Layer 6 of a small transformer language model trained on English Wikipedia (11 layers, counted from 0, width 128). Numbers have three digits each and are written without spaces.
A neuron's activation on a vector x is GELU(weights . x + bias), where the dot is the dot product.

Input weights of the MLP neurons that the questions are about. A number n stands for (n - 500) times 0.0028.
n19 (bias -0.240): 373196575686508531473527546609515512673566293488483581574615818313598419535686522481527570710715245560504452500488464531608530440362428243366468601588598295450445428347504528527633437696446608397544488566273422397300778374245315616674389154463323469504409508569429570474362515523326353675504298469382451336719634615584388321596536492318689488472508520356633366406770715623661536638649
n21 (bias -0.140): 580579534582523558474195496368559575431345586630660463411684428592570370817369532733529225594463560447206444413346605452707511443515346417416429430720277548391489651450583515555821400515522326309431400930671357575492500317560478613365564563549674560675522482603582409650598384471434430544496529401722486507455481493366437465373594500427258369459443456604508703389613647590493534449541
n25 (bias -0.143): 411361567422369271455664531413513621490455563561577299322447558486497558451465596445634382521626625433471344421460744375354544620504524390414447590500511454469198629340273684472427252430386332606620371689438479574678336426578609345574627375354637633446307718522581338553476497690569590373466583552368366451415496535524477526706688343417620462521503664655622651500677656588466338562437
n27 (bias -0.220): 341508333511531482432315419230468673604556556340600556718711574478655389470393396589556504489538692604543363626551504507408500543416391629608519478552716534278614662518400599489455402474642249435668500248226451622438609416243454534649397323557523382667665592757473567372622407511619634702649605485482641549458545590581321405697527496539401392473518568522461478358221354142644486563209
n37 (bias -0.311): 583384449687722442475574627228288436582433531496359363525389484659450698693322249376603558649538551356617343323421776454406508371250463203604606637422487669409660635729530577463215702445333259330504584566529233317693454534812585376530606674516753513228569315326487521369393537553446475500605542778614666579585572730356520641777521395539530529500472395281613554577364329721463565619390
n75 (bias -0.220): 438500474504567450183688511493393541424801481206328398691403496522338403533459455449322547586493590830538399518431548686590337504504457384486400671536175374597463356529605489348802463526445323231503485533529548385489437704365478424414396497549360459333504514618593424528414623461482613507542613544354419328601456349579153507605463724576359554600334474464713561589407522333662369460474
n100 (bias -0.237): 407576524607532488441411389676474600384574409386639344688584431625264412449413474454512664568504308687318365342541540442584420605445762746354437453561555658546468527435544576403614240677555347532529543202338438417444512587588385508536536493661567856625408301443796291848512678458585492461696636644614277512711524784508478368392404410670698434488658594549545469470608444429558611238665
n118 (bias -0.318): 877422554607303374447392474273386399534489448630480523671558385413675597538343525530560428727656515540523677563484492530407317416347401385489592511559687423433485271515350469451549580607447446550384341519478319508175515347531611470562458325489485469402677144331355624654559451515669538607496402391618412485292618677693294525261419333367534272623635603562563642441196458577656441664374
n120 (bias -0.107): 496699456661407391512442659370559201640310726668545606571520562291504787279544560395438461661611577443422568613537492307613416530452454364511596763527504416686313172384419717438654643488775468480633385660531386512512492544633444539436512664764476620309585678377468512664419399442676555496511449324454637575395249681450436507403556464500652636492584496653659422443609657648850449799715
n130 (bias -0.268): 346311342669572371514420569295420544451475553345290595383356677518361364620353358535489475442386551700364651490685565676554524653339449657544328461660390554618643687580561413542766475703708467468546653724524239522558504543565486588579223557514354332624417354478607419748347503431447423458565556500634490415428439545517446334587533493452432451374285511380394573582698468407556574336496
n151 (bias -0.205): 541426408607500526576474344383461453511226399583490243508539694439386418508446435522590606643709317478402504552437727258516449438262669451594504183589489681463466752797535396579329443416390558481698542316470284592422416331574416304527689400377412251637559560709577391676601534407760263455526515365548588633577381490571779411552632492417412429184452496522480530643411523308590583459542
n171 (bias -0.313): 211480543489217458697587700519464390337558508348572538523590666327326413504469614671652665429477204758592512492564437542472325600574354386342379435481601601439197523564457398199531666434531354320471743546659431641394701574512640412527457544415438609321470591520411630616451762590305619472519557435440374669590516578598360601546374616268644477235660682227364549463433300457545423606581
n175 (bias -0.336): 588495505604491679585378291629246450452553495615539473384414491775232718607770597373658531667264473462583690421602351407509896760388651557508320482483312392710357457717559419645629357545531587459587398540373380441536861698301271540224464601576648401335552483592415170601583364404592491378268500438349599544604352700644296529412627585624567263464286379724311439315351486572452687461035
n191 (bias -0.202): 389492671516475559488330736496376299709592483475681468540316465460355717685528550369290572765858562485525720385429301676582422670415236326393671588323456159496836531461688365706568452468612463329552689623623512427492484342586553627459638534393476561574645528687581603413331583500269524584485735615402527460496367401394707365540426436404455239565419448531662768624561471573504471409250
n192 (bias -0.298): 378561520810520371188707484579541463665532184314542405719541355361520394500339443327520603569476244702360569476218597464415350236403469418443581393457508456555580298407735541437436760448298324367615416732614433609529512448537395555460286436842364484438395161380681338462356602481480500522504678496434465651386283431617496787744358564463625457536488432515397559454520468532406511297528
n218 (bias -0.286): 504591402421417519508473500369384381648612537588538473423516246369508492454567522298588561602655334493536402458343684396599515378211317584176868519447453523378551579719532366378628655488423552378641666550519615449445318434417531439512453536559391707297643436384796462442405317749454408391411339565320373766524372670432625391523488589404414565371601267316248375519500287363454804542418
n227 (bias -0.363): 353637717530761579515406358401669445572657545520429724374508519534569534462523649364481519508661136511326496594281236500426552452581448560456674633549465341681438762436531671538523354600671527601493462523323595488375435500734326576585512316591442492555399234334458432500260734358530477451625443655775515641465419472534358547409492443591477602701655320600797477393473449248451654271688
n244 (bias -0.345): 526733646402598479698427534626258406565115319445612452360620320548491500391416413685474644709780634458735331414368553283375580382752356307254416391466645748715333342594513184535338460658539733522716539668552413580433496323723412448469331323730403712536538637518747483533616755295474639428293522621453605369580800440466487484668562233287624496646572509598645337737447558243534528616601
n246 (bias -0.249): 312552611390480538625408607434628436362559661459483298340313630690222274578437448338434391409531420451536409389337599477464443590650443688519678736596390429465351450515452254523355363637644324643507504854400430721492371512500532434670286625515665303516595561472417527596554585671589759379515434519470651710734583314653526493396512770298484527405455359542391653587516611200316774423492
n257 (bias -0.245): 542440469492417279586695546581369413580465364621531600523346576500329908562563600473469280599488369448504524336589457384587354463559447679489602592348625559408391583709714725308399461598488400260529407431592523520369702378587484469346343712515418480416545538512496439445363596504319746684556569185677522550587445575702370576795484523665661404366425648139540614635401243720466489656582
n260 (bias -0.221): 488381415387663437524567418157485471374368263425316548648508445504448473520646797618524818748420365515434898469550484472467392393536326453508682528606395371256274602504687565547484612428492467508422492259256440338398404492476371385492541515317580310298262441401504492791371500574480413482662492646636431568435685339484286575610414584235488461379296536419641783415419386411531741634544
n275 (bias -0.083): 582560591564532360323473259320412326398566573529497304465366469538681354469630451428387448651472401407403289398569563514596637453612460681576381452541612307411633564673447355586385653455676621613429365688350331381511566486302500510486757288689427580550584388575385599673585626598661634566437249442456600452398486436381358503633535528561671623412497622567500476403606532465541778510625
n281 (bias -0.234): 446440515507352604500579375634551239629529299337545496431686450467445360762419386443414721307285537549349285679511526417459405503526620396486456232571317382697489585276463600435467434331431339563541566576565406430552533448452482587722404421650372474432212543353408471607425504546359471384633587561511623631463606510314361555389340562726327410352405416507587131429311519467385593668668
n313 (bias -0.135): 447664465478438414580388466595296383579348157488389685306461448546336485466539504226703606426595555467602469515167257337488489478419548650213411443534500519354481459493554508526546527603420437160504515538590257562410496423453346538229396493493531600382485310697600526543444583619492353444614398681363500458682439416612573564553418325607019436500555554330327384500201329458350410552577
n328 (bias -0.347): 406589320411567215238508549562349420504368746414687331504416476401612427504462634541361644458570508437633323406379399619483392484563456496389353627415488387528337625294091390320363450454574551496608243365467529416470728387669755574710592434449671362551617443479492430566589655581537718545548360361464304302546425435399401593475719351260659512156759238307616573408277264525374322667188
n335 (bias -0.366): 683517340406686413533627599395614322384492414429607693403401568371602532674500596352320738426423529461420747444551545520186465449455371460361685588540496304731463611615529315380545382740585259603674346420536794426483350402508308684525529580527419610684366421567418448336500612638801428515609564472480559835492296567571315470624290358538337376615644541551299361116595248557416670536337
n343 (bias -0.350): 547590563518511457393428604551548226569504360546562438485474680778629569405716465677413555362390804507219440262339392496447322363507493572475511427460666708529415532565605377580515493482507692649603430533630489511541724634167404540224586355724500570458521345508515515694334482425751573534426580522421475364620555655604553438598496357736552616559291375489640579408455601429374520680245
n375 (bias -0.264): 547341604493447536293493486449462590583301613741484310600466695548555572471448525445806452320393447341500867311423605621459543298567571464514560730417378411699366507446500620413430589522485284526476493696456441466459596466342641547522433479577674389614478460355764602524377467248416412695404511398615269526447719466536363641580737474511675184560450629357466464568721301399428574482459
n397 (bias -0.120): 482515649564552598411323291397693365424548578328591485640695738310378688588295479413605639560633406486519605478458519507714482504522536406349425245702363660533533608536451429442441463411460625414452596485420657332587592370564077416388463389528677485492407554622277424458496598493449584386440617420532493676302330470496637627819140471397663641493245614496492453518582436504514500345411
n398 (bias -0.221): 504570424497178542442500493618500456475461439690513425561727528843435472389442510348574464504464614359385529394586376372295403641322472666404609407275431583546742482654595584440601208630568559555493690688398332453577561446471420280424456358640428634640493468288623326808563387556376418346545479464657500486507565549458384463256511299474413419366441572611411458413456321554408713412532
n473 (bias -0.174): 426459596693706360337278620571440338340425681525563598563532531306448656607472440406500378585913581454443371652430520563399569660388465492436532484442197199562864415484520524398413353580366386520382504449566701247472575520294576516581456627731500704475747426340368374507461516783685421641263713606473565591274692598372587693410476583282668465608469420477553714439548653416403417558480
n474 (bias -0.243): 532390377570500746561553335532443665426539424452494568564321619536342679650486428521465457620353745558581638574213620603277545637305417328415475663581316543384507601524471453479665604370625617416573511525394589355452418616580637475238638446428475626301577518359435585709539422622698330474531624663549517632372442428149336483606701371459565355605435331424448468292354413547539337496442

Each question shows a token from some text and the vector x that enters the MLP there. A number n stands for (n - 500) times 0.015.

" st": 526526595375632495548727537545634493464505593531261639443485384557456363526545421556503496611446536525553480539479478516488361583461578595551516421430607671655374474433548475568495634504593597442385640497479487447374421653544513436458632585443512471648455464535493408440454340540479629650403547444465378451480457379461539350416503609439552530591565434485446434457557428520557457487552
Which of these neurons fires most? n75

" for": 586578574426507440572625472567529513567490510546375487516557398574475283595607438521589489463391585345519491543564521506555391558454614563758544482379549667543536446567495480610466554451515617356421610496503428470553435615483454454481556588529430492440521341520447514429450382636471575758306462493545459472551514397456536491479479518419441515582630505418430608444583501478652399485494
The two highest activations, in order: n37, n275

")": 543542641432455574517660554497608575598499564635380503482509530620578494515554352495481564528389628389453511414383392490576433543473548637564579449410573606599512514413483551561519544504513499491273540480284550409577533627488464435508615480457481429537340392518472346458542411642430626730367448417547492518473467375479603571462478535536453479552622507402573527469583601512510274449547
Which neuron fires most, and how strongly? n343, at about 3.9

" was": 579540498449524537532608422563592570544489490511304523410518356601471353467617337518460555497443658477462462621559485475462463702436667553713531473272517544624393448478578620576457508527523647508489617502373515510429583578433604535467557525416561468550467400540537467507523470649489577623336381398452511545496507352370644475429579506436525583528490492415407493381522571562582446475510
Which of these neurons fires most? n175

" its": 551579622440530482495572620484603535537452547412564647448491381532462317491559491484532508456461581427478531506563582488492524601573637529522556418418478543593448450492592484591497583437650492424578507432427468541512485554583551520528490377487497466429412364591410342473504466585540555647385502541550561478517492557482569410450636450461537520496463541398396439556586435446484486567568
Which three neurons fire most, strongest first? n244, n130, n246

" C": 602574573409420533564517516503601612696441596581202578492531493448504397504598445499518497442463554421452542524511685598450461480544699587569452312527576559529475443511507532582470542527637551420432499480433543430505556542558565506477580622451470491509355456473569488427505355555405577622329476509436430448515535373398633358467491645455545624689501406401476446428508361583646401469530
Which of these neurons fires most? n375

"a": 505485660412452551480477417550584509594443536603500565541552427582439372497416503554639539527529530545393599556480535497488403613679523551579507356354601582440474447441480530638427448483537486498425536498464500444593491617522604535524482607371526508563453551581493426324437411745492516572412454296446384520503542351466637433367485641506442480613515492516394539518539557609680459425436
Which of these neurons fires most? n21

"oup": 596560691488528574490521522463644501540449554457362541470646314493488435499403420467470483497522616401520507645595475484543400621485640634541512428490497619617395508528652628571541527411412602523343536483466540359543535560542498516544559585397621533592498424550439480371549479553508572741395442453348482512398476319397567508321377484526455572553463532423523456455485619598585343452427
Which of these neurons fires most? n397

"p": 549503526421491568571622602517664556662498558473252611521554656430535390531421490605421607437487603377497523556582428635517488564491570489541439538529627435509458410566562534622458425540559489510432546433411546419473472532562511494483474483511469448586500416578514428248533482491549594613370493335367457527542583374468659364402579563402475632598515460454354493481534553478664360454563
Which of these neurons fires most? n19

" ": 528526542414630582494577539464683528500453660617355599484559485449482470435475458623419563482354531495584367509567511497469441555521637529673473492395537591501414530473596344599464510641595678455318485453621606551467461521591444467577639618395476505517326429509498351408507479562494433734370483483418387512503470390453582449467540390507451484552614429417442511457544527583602544510557
Which neuron fires most, and how strongly? n335, at about 2.8

" Nov": 485534595518477535545667455505614584530487568615310420491472393414533466451578536471541648435353578557576511552483520581493371662455560491524550455349618530603398580469597580550472530523542506373492418518363496491565436615535513360549535593458381540530459439494589542434519375556491578733301442412359435657446495440435656398355505578504436504632594455475455481471536574550675366475508
Which three neurons fire most, strongest first? n120, n218, n25

"2": 593603536342502542519581606375753513588475502509278671472473446513537436485456498472522632424463547358510538519563387588455431586605637564523532466406590569510486504484518538634463571576467476440329591535416576476470472569537516572503524604509459623515514364570570466331507472535511539699411427366435453468537426409457665472467549514500370501648576438378347398387491449607614582521524
Which neuron fires most, and how strongly? n335, at about 9.3

"it": 495489561443473476501634569517485597566453632390197603457401498526481424546473492442577548517468435399452555652541562537441488614411580453588576477370519637490347532410564614657406518472471480495408521480450536415613423526621540518491541531322537557505401439534551523460598577591484500750397433479426373565598496384502631582496524621522545594486600393471395458451515502595624413417488
Which neuron fires most, and how strongly? n37, at about 6.3

"M": 469640442438490494648576542417670519586340654592431487386635380500504469553468416540546450542437460308487626419531501559458366552599603552583501436435557551568456482494512598523502554494609544439376502474379549445536556533492531503490491611449467456577417513548543494299563475674518611750431392432442467527596410397529628387370419496524384435642629490443465439482503570580620371463569
The two highest activations, in order: n120, n335

"ss": 581689513486453549489501452472590615575444613410361579470546415567534321592544370500444487490464579349551499591676645477538455595439633532604410473500605529534484418557545554601491512521454500514491540427389476467569497571564471502491514580299314513540465405524517479356662498576478500685268432369375512576627515429466511547560423488461432517532620483540483498484524520562551418423526
Which neuron fires most, and how strongly? n27, at about 2.1

"em": 565556612487539562595559518523624491572519598513420520485712504467515444451468447506563521453488533533554594677466611649552357483381527536687509554442573544457355460542451501640434436554613551520414530448345608376553511627558534475526535563545559496518486520481445460476491316627429613542387523410524448520580432373431751401330456457430406449571499434466411536452498371573552347440453
Which three neurons fire most, strongest first? n397, n474, n246

"4": 434447611498367607688581482588631515683411498559292595493478339519457326489512407416515599552453532445488505605421580493571469673552581561604569433482576619569511503429590484567503446574451638402458511452356526435526479547559560444513569574387530541585363357556580495388556358560522569631463397462327472483521612452408700455419481566478344641520626417460455490452449568561560412489511
Which of these neurons fires most? n313

"ing": 519483555443498566473598545448777597556413459558189555401444446496483427524497456560596577539437557403448539529485574602495465534616579521612421444392566555444462491454637536625548482452439623455519536551456424500449570597527525459455586551413570525464386472474439411329539446614518557646538528422377386585509431463428625483418393643516477581517469593332455527480569534639628528409539
Which neuron fires most, and how strongly? n260, at about 3.3

"l": 557524582438512588496672536528575544471659571420294470449603373478571405604503366512356501531518603445514536562582365599461395619480631512608505419489512601575453516480586507512552623617542609517285532507345489485451510649578524577580481601449490568545377441459531388417549533493545512750385519366420407465588489344434541521431531542535382507519528456528400507459469415548566423364520
Which neuron fires most, and how strongly? n75, at about 6.3

" (": 629504459357466478452581530460581558568466556488346569432513393493566294487526402500493495487382646455475471527560477544587453567478623660640482472344592661499427417432489506605411451555489622469358575549551575529588618510429588572565605609374351482553401412480580514448445382624551523720433455330427518488557462361444642457405590465491616515590613514427477516467639481541594498448437
Which three neurons fire most, strongest first? n275, n343, n328

"|": 557577657466537517457644541509691511560434526494457656483500349493526343442580421511493503411397508370505484512560525588479478606575707556545603395445540548537463473445634474573497572550580584463433460426447522482474511557596499489527540462508533480467377294592393375370498436669545544711386484528468440458538503462455638472449571439384568506512467525412413476580604501471619426584530
Which of these neurons fires most? n275

" Ju": 570472542459551481528594394551705573554516505530332386463526375375506403451521436475544651416329498521526551537532567587502405623469588583481515461374607486493476568453628622513476561520508454396461461505418489562489500629544654508518532641497364534529476402531537560396475456570434628656241507440458449605441513340507707417423498634496401612642547502440478446457506533521609392529533
Which of these neurons fires most? n192

"ord": 549527585398480587667499478513563529576479571490356425432443436465576381546618473516591488540470538356503603561601432482489442592453582638577400488410555540594364444559586568606448524441428530428433410456366567487572508527511603573469530588360458345577543551468424456335614496613520498625463490427344440482525466368368664486499383500513503511526516510490545651494470529667738423518542
Which three neurons fire most, strongest first? n175, n151, n257

"er": 540488675486497540603666466501733571566551501525332553530579347526483428523430396587516542500435613456489541544435588473393446618478520579664539502360539610469477530388524428661548524484547629549551523367330600494521605561584590443392550455545508595568449438485534446461349349630488544582455518386454338539543418458347614426390371456498451578572599429468435548482568478620521473386530
Which neuron fires most, and how strongly? n474, at about 6

" all": 571570627425494499481716440561550449468541547467261566448654278550540367616490397521427526498365599436485493558527615515540380566439565538712412409529571633624467475426507523615470614547505543523482601486412447509497473487574478592525566592408470539567432361461525433392646394551440480625283509480492562547548563469463703454543533473504395557541523453498433416443515505513662360448480
Which of these neurons fires most? n281

"om": 468470692485417495574575506406633506585447525541417616580558327585520488488420482613449589496467563413474628587530507430502388537532564644692425471475542531418468522524489562674597399502527613476498414425375517529587577562534587445544542555370510476530432482409522430397572489623522456656429475397434459566552509301420605415337530514577528395603528506442381573409491561575607257469523
Which neuron fires most, and how strongly? n118, at about 1.7

"9": 643623493386545562550586494574619588584453528532327621414586463462507468570591451428560578499464404371601536511516414583607527560429659553528547468301563565456440407397628617665446599629475555436303542450411500521451523544484535550554536582487445589537437402593500588341548394490536567756318485469442448477518496391484655484417425504520351535542570473411396416484460432546537379485517
Which neuron fires most, and how strongly? n313, at about 11

",": 533519731415442483494640521449572543584533554501277521457558345569543335501551315606538531480434559393543436520474462438511585686459648614758602356397532534607568504437526480578456543451552553587385581532426441387514542591512510454568652536382521486486367427485566399448491488659410571604394464393480493491482513394441471429432530549462479567542574528466425489422610528547615496502525
Which neuron fires most, and how strongly? n275, at about 7.7

"y": 559577641476528502500582517488602632626506570491196668436547509434497457540487409532428555474481533385456514529631514513444376658564626596620554358523507598539390496407564477563551481533502594419515571569543545397539529620438599545538450593426575467426443402561451485429472519484405563613488570307344442518542505407477618438481467498474439421471594531364373543450563451544684401479587
The two highest activations, in order: n130, n171

"old": 534505548467510503412584523608613544601488464513298573423566321493492399594432404552495457476442546501551518550482561518503288623604590516532519384430629627509535511398678534616527559538510549490405467578487494496621485495488536515432535604516592422551378470484493390389533425448590579628453307494344414464453423341518506444426464613559523552590594545383552707487484487622559302496525
Which of these neurons fires most? n192

"ed": 618494433410446657473651501623744490516474514522357483425491415603446338466541388529517495486469602369505424579568468551520483623419643534678667545367544532544581498539493563695409610530480609395385566423463466434506431549530508457483544603433514531516411367546432444333556500615450560658460402468450437510545580380370633661410538534469467580561533502490462519505519485552499304541497
Which of these neurons fires most? n37

"ar": 517469569570602552452661482397613650631480568456300574442581416462526410588494395479510578465480579431470575637539561500534463605473581576683498463432513628525414527426546583608499570532467558474275600431367608398515520585650520598555541477443425508458440388501450525390476491611610528640491523452498481568434471267441563428314496623543338587554525435595380468470466513473543310393510
Which of these neurons fires most? n227

"A": 552557702404540529601657509433650504607442558574457548435607476419517406537450458410514519541344472402466518426531495565471489455657583541584561528505565633430451467447648576564465619598452524413363527469449527505588576540452537437422542652498475526549435493573417443266520443573480573583347403426469482466540463287475714539335366524571428502607572427412533484521602612494608382388607
Which of these neurons fires most? n397

"c": 481493636400498584523588582641606579516533539388240624440542545559455414522468514515467501487477600358490495568520587500461581597470677555617490513499459595573458603379492568629372513375587585549332555507498537396628450469464611512488560610554618619566396451499491467396572366620418502691467443388488322489584519329460540501465345527482485541545538426423504453509482432533588376432484
Which of these neurons fires most? n281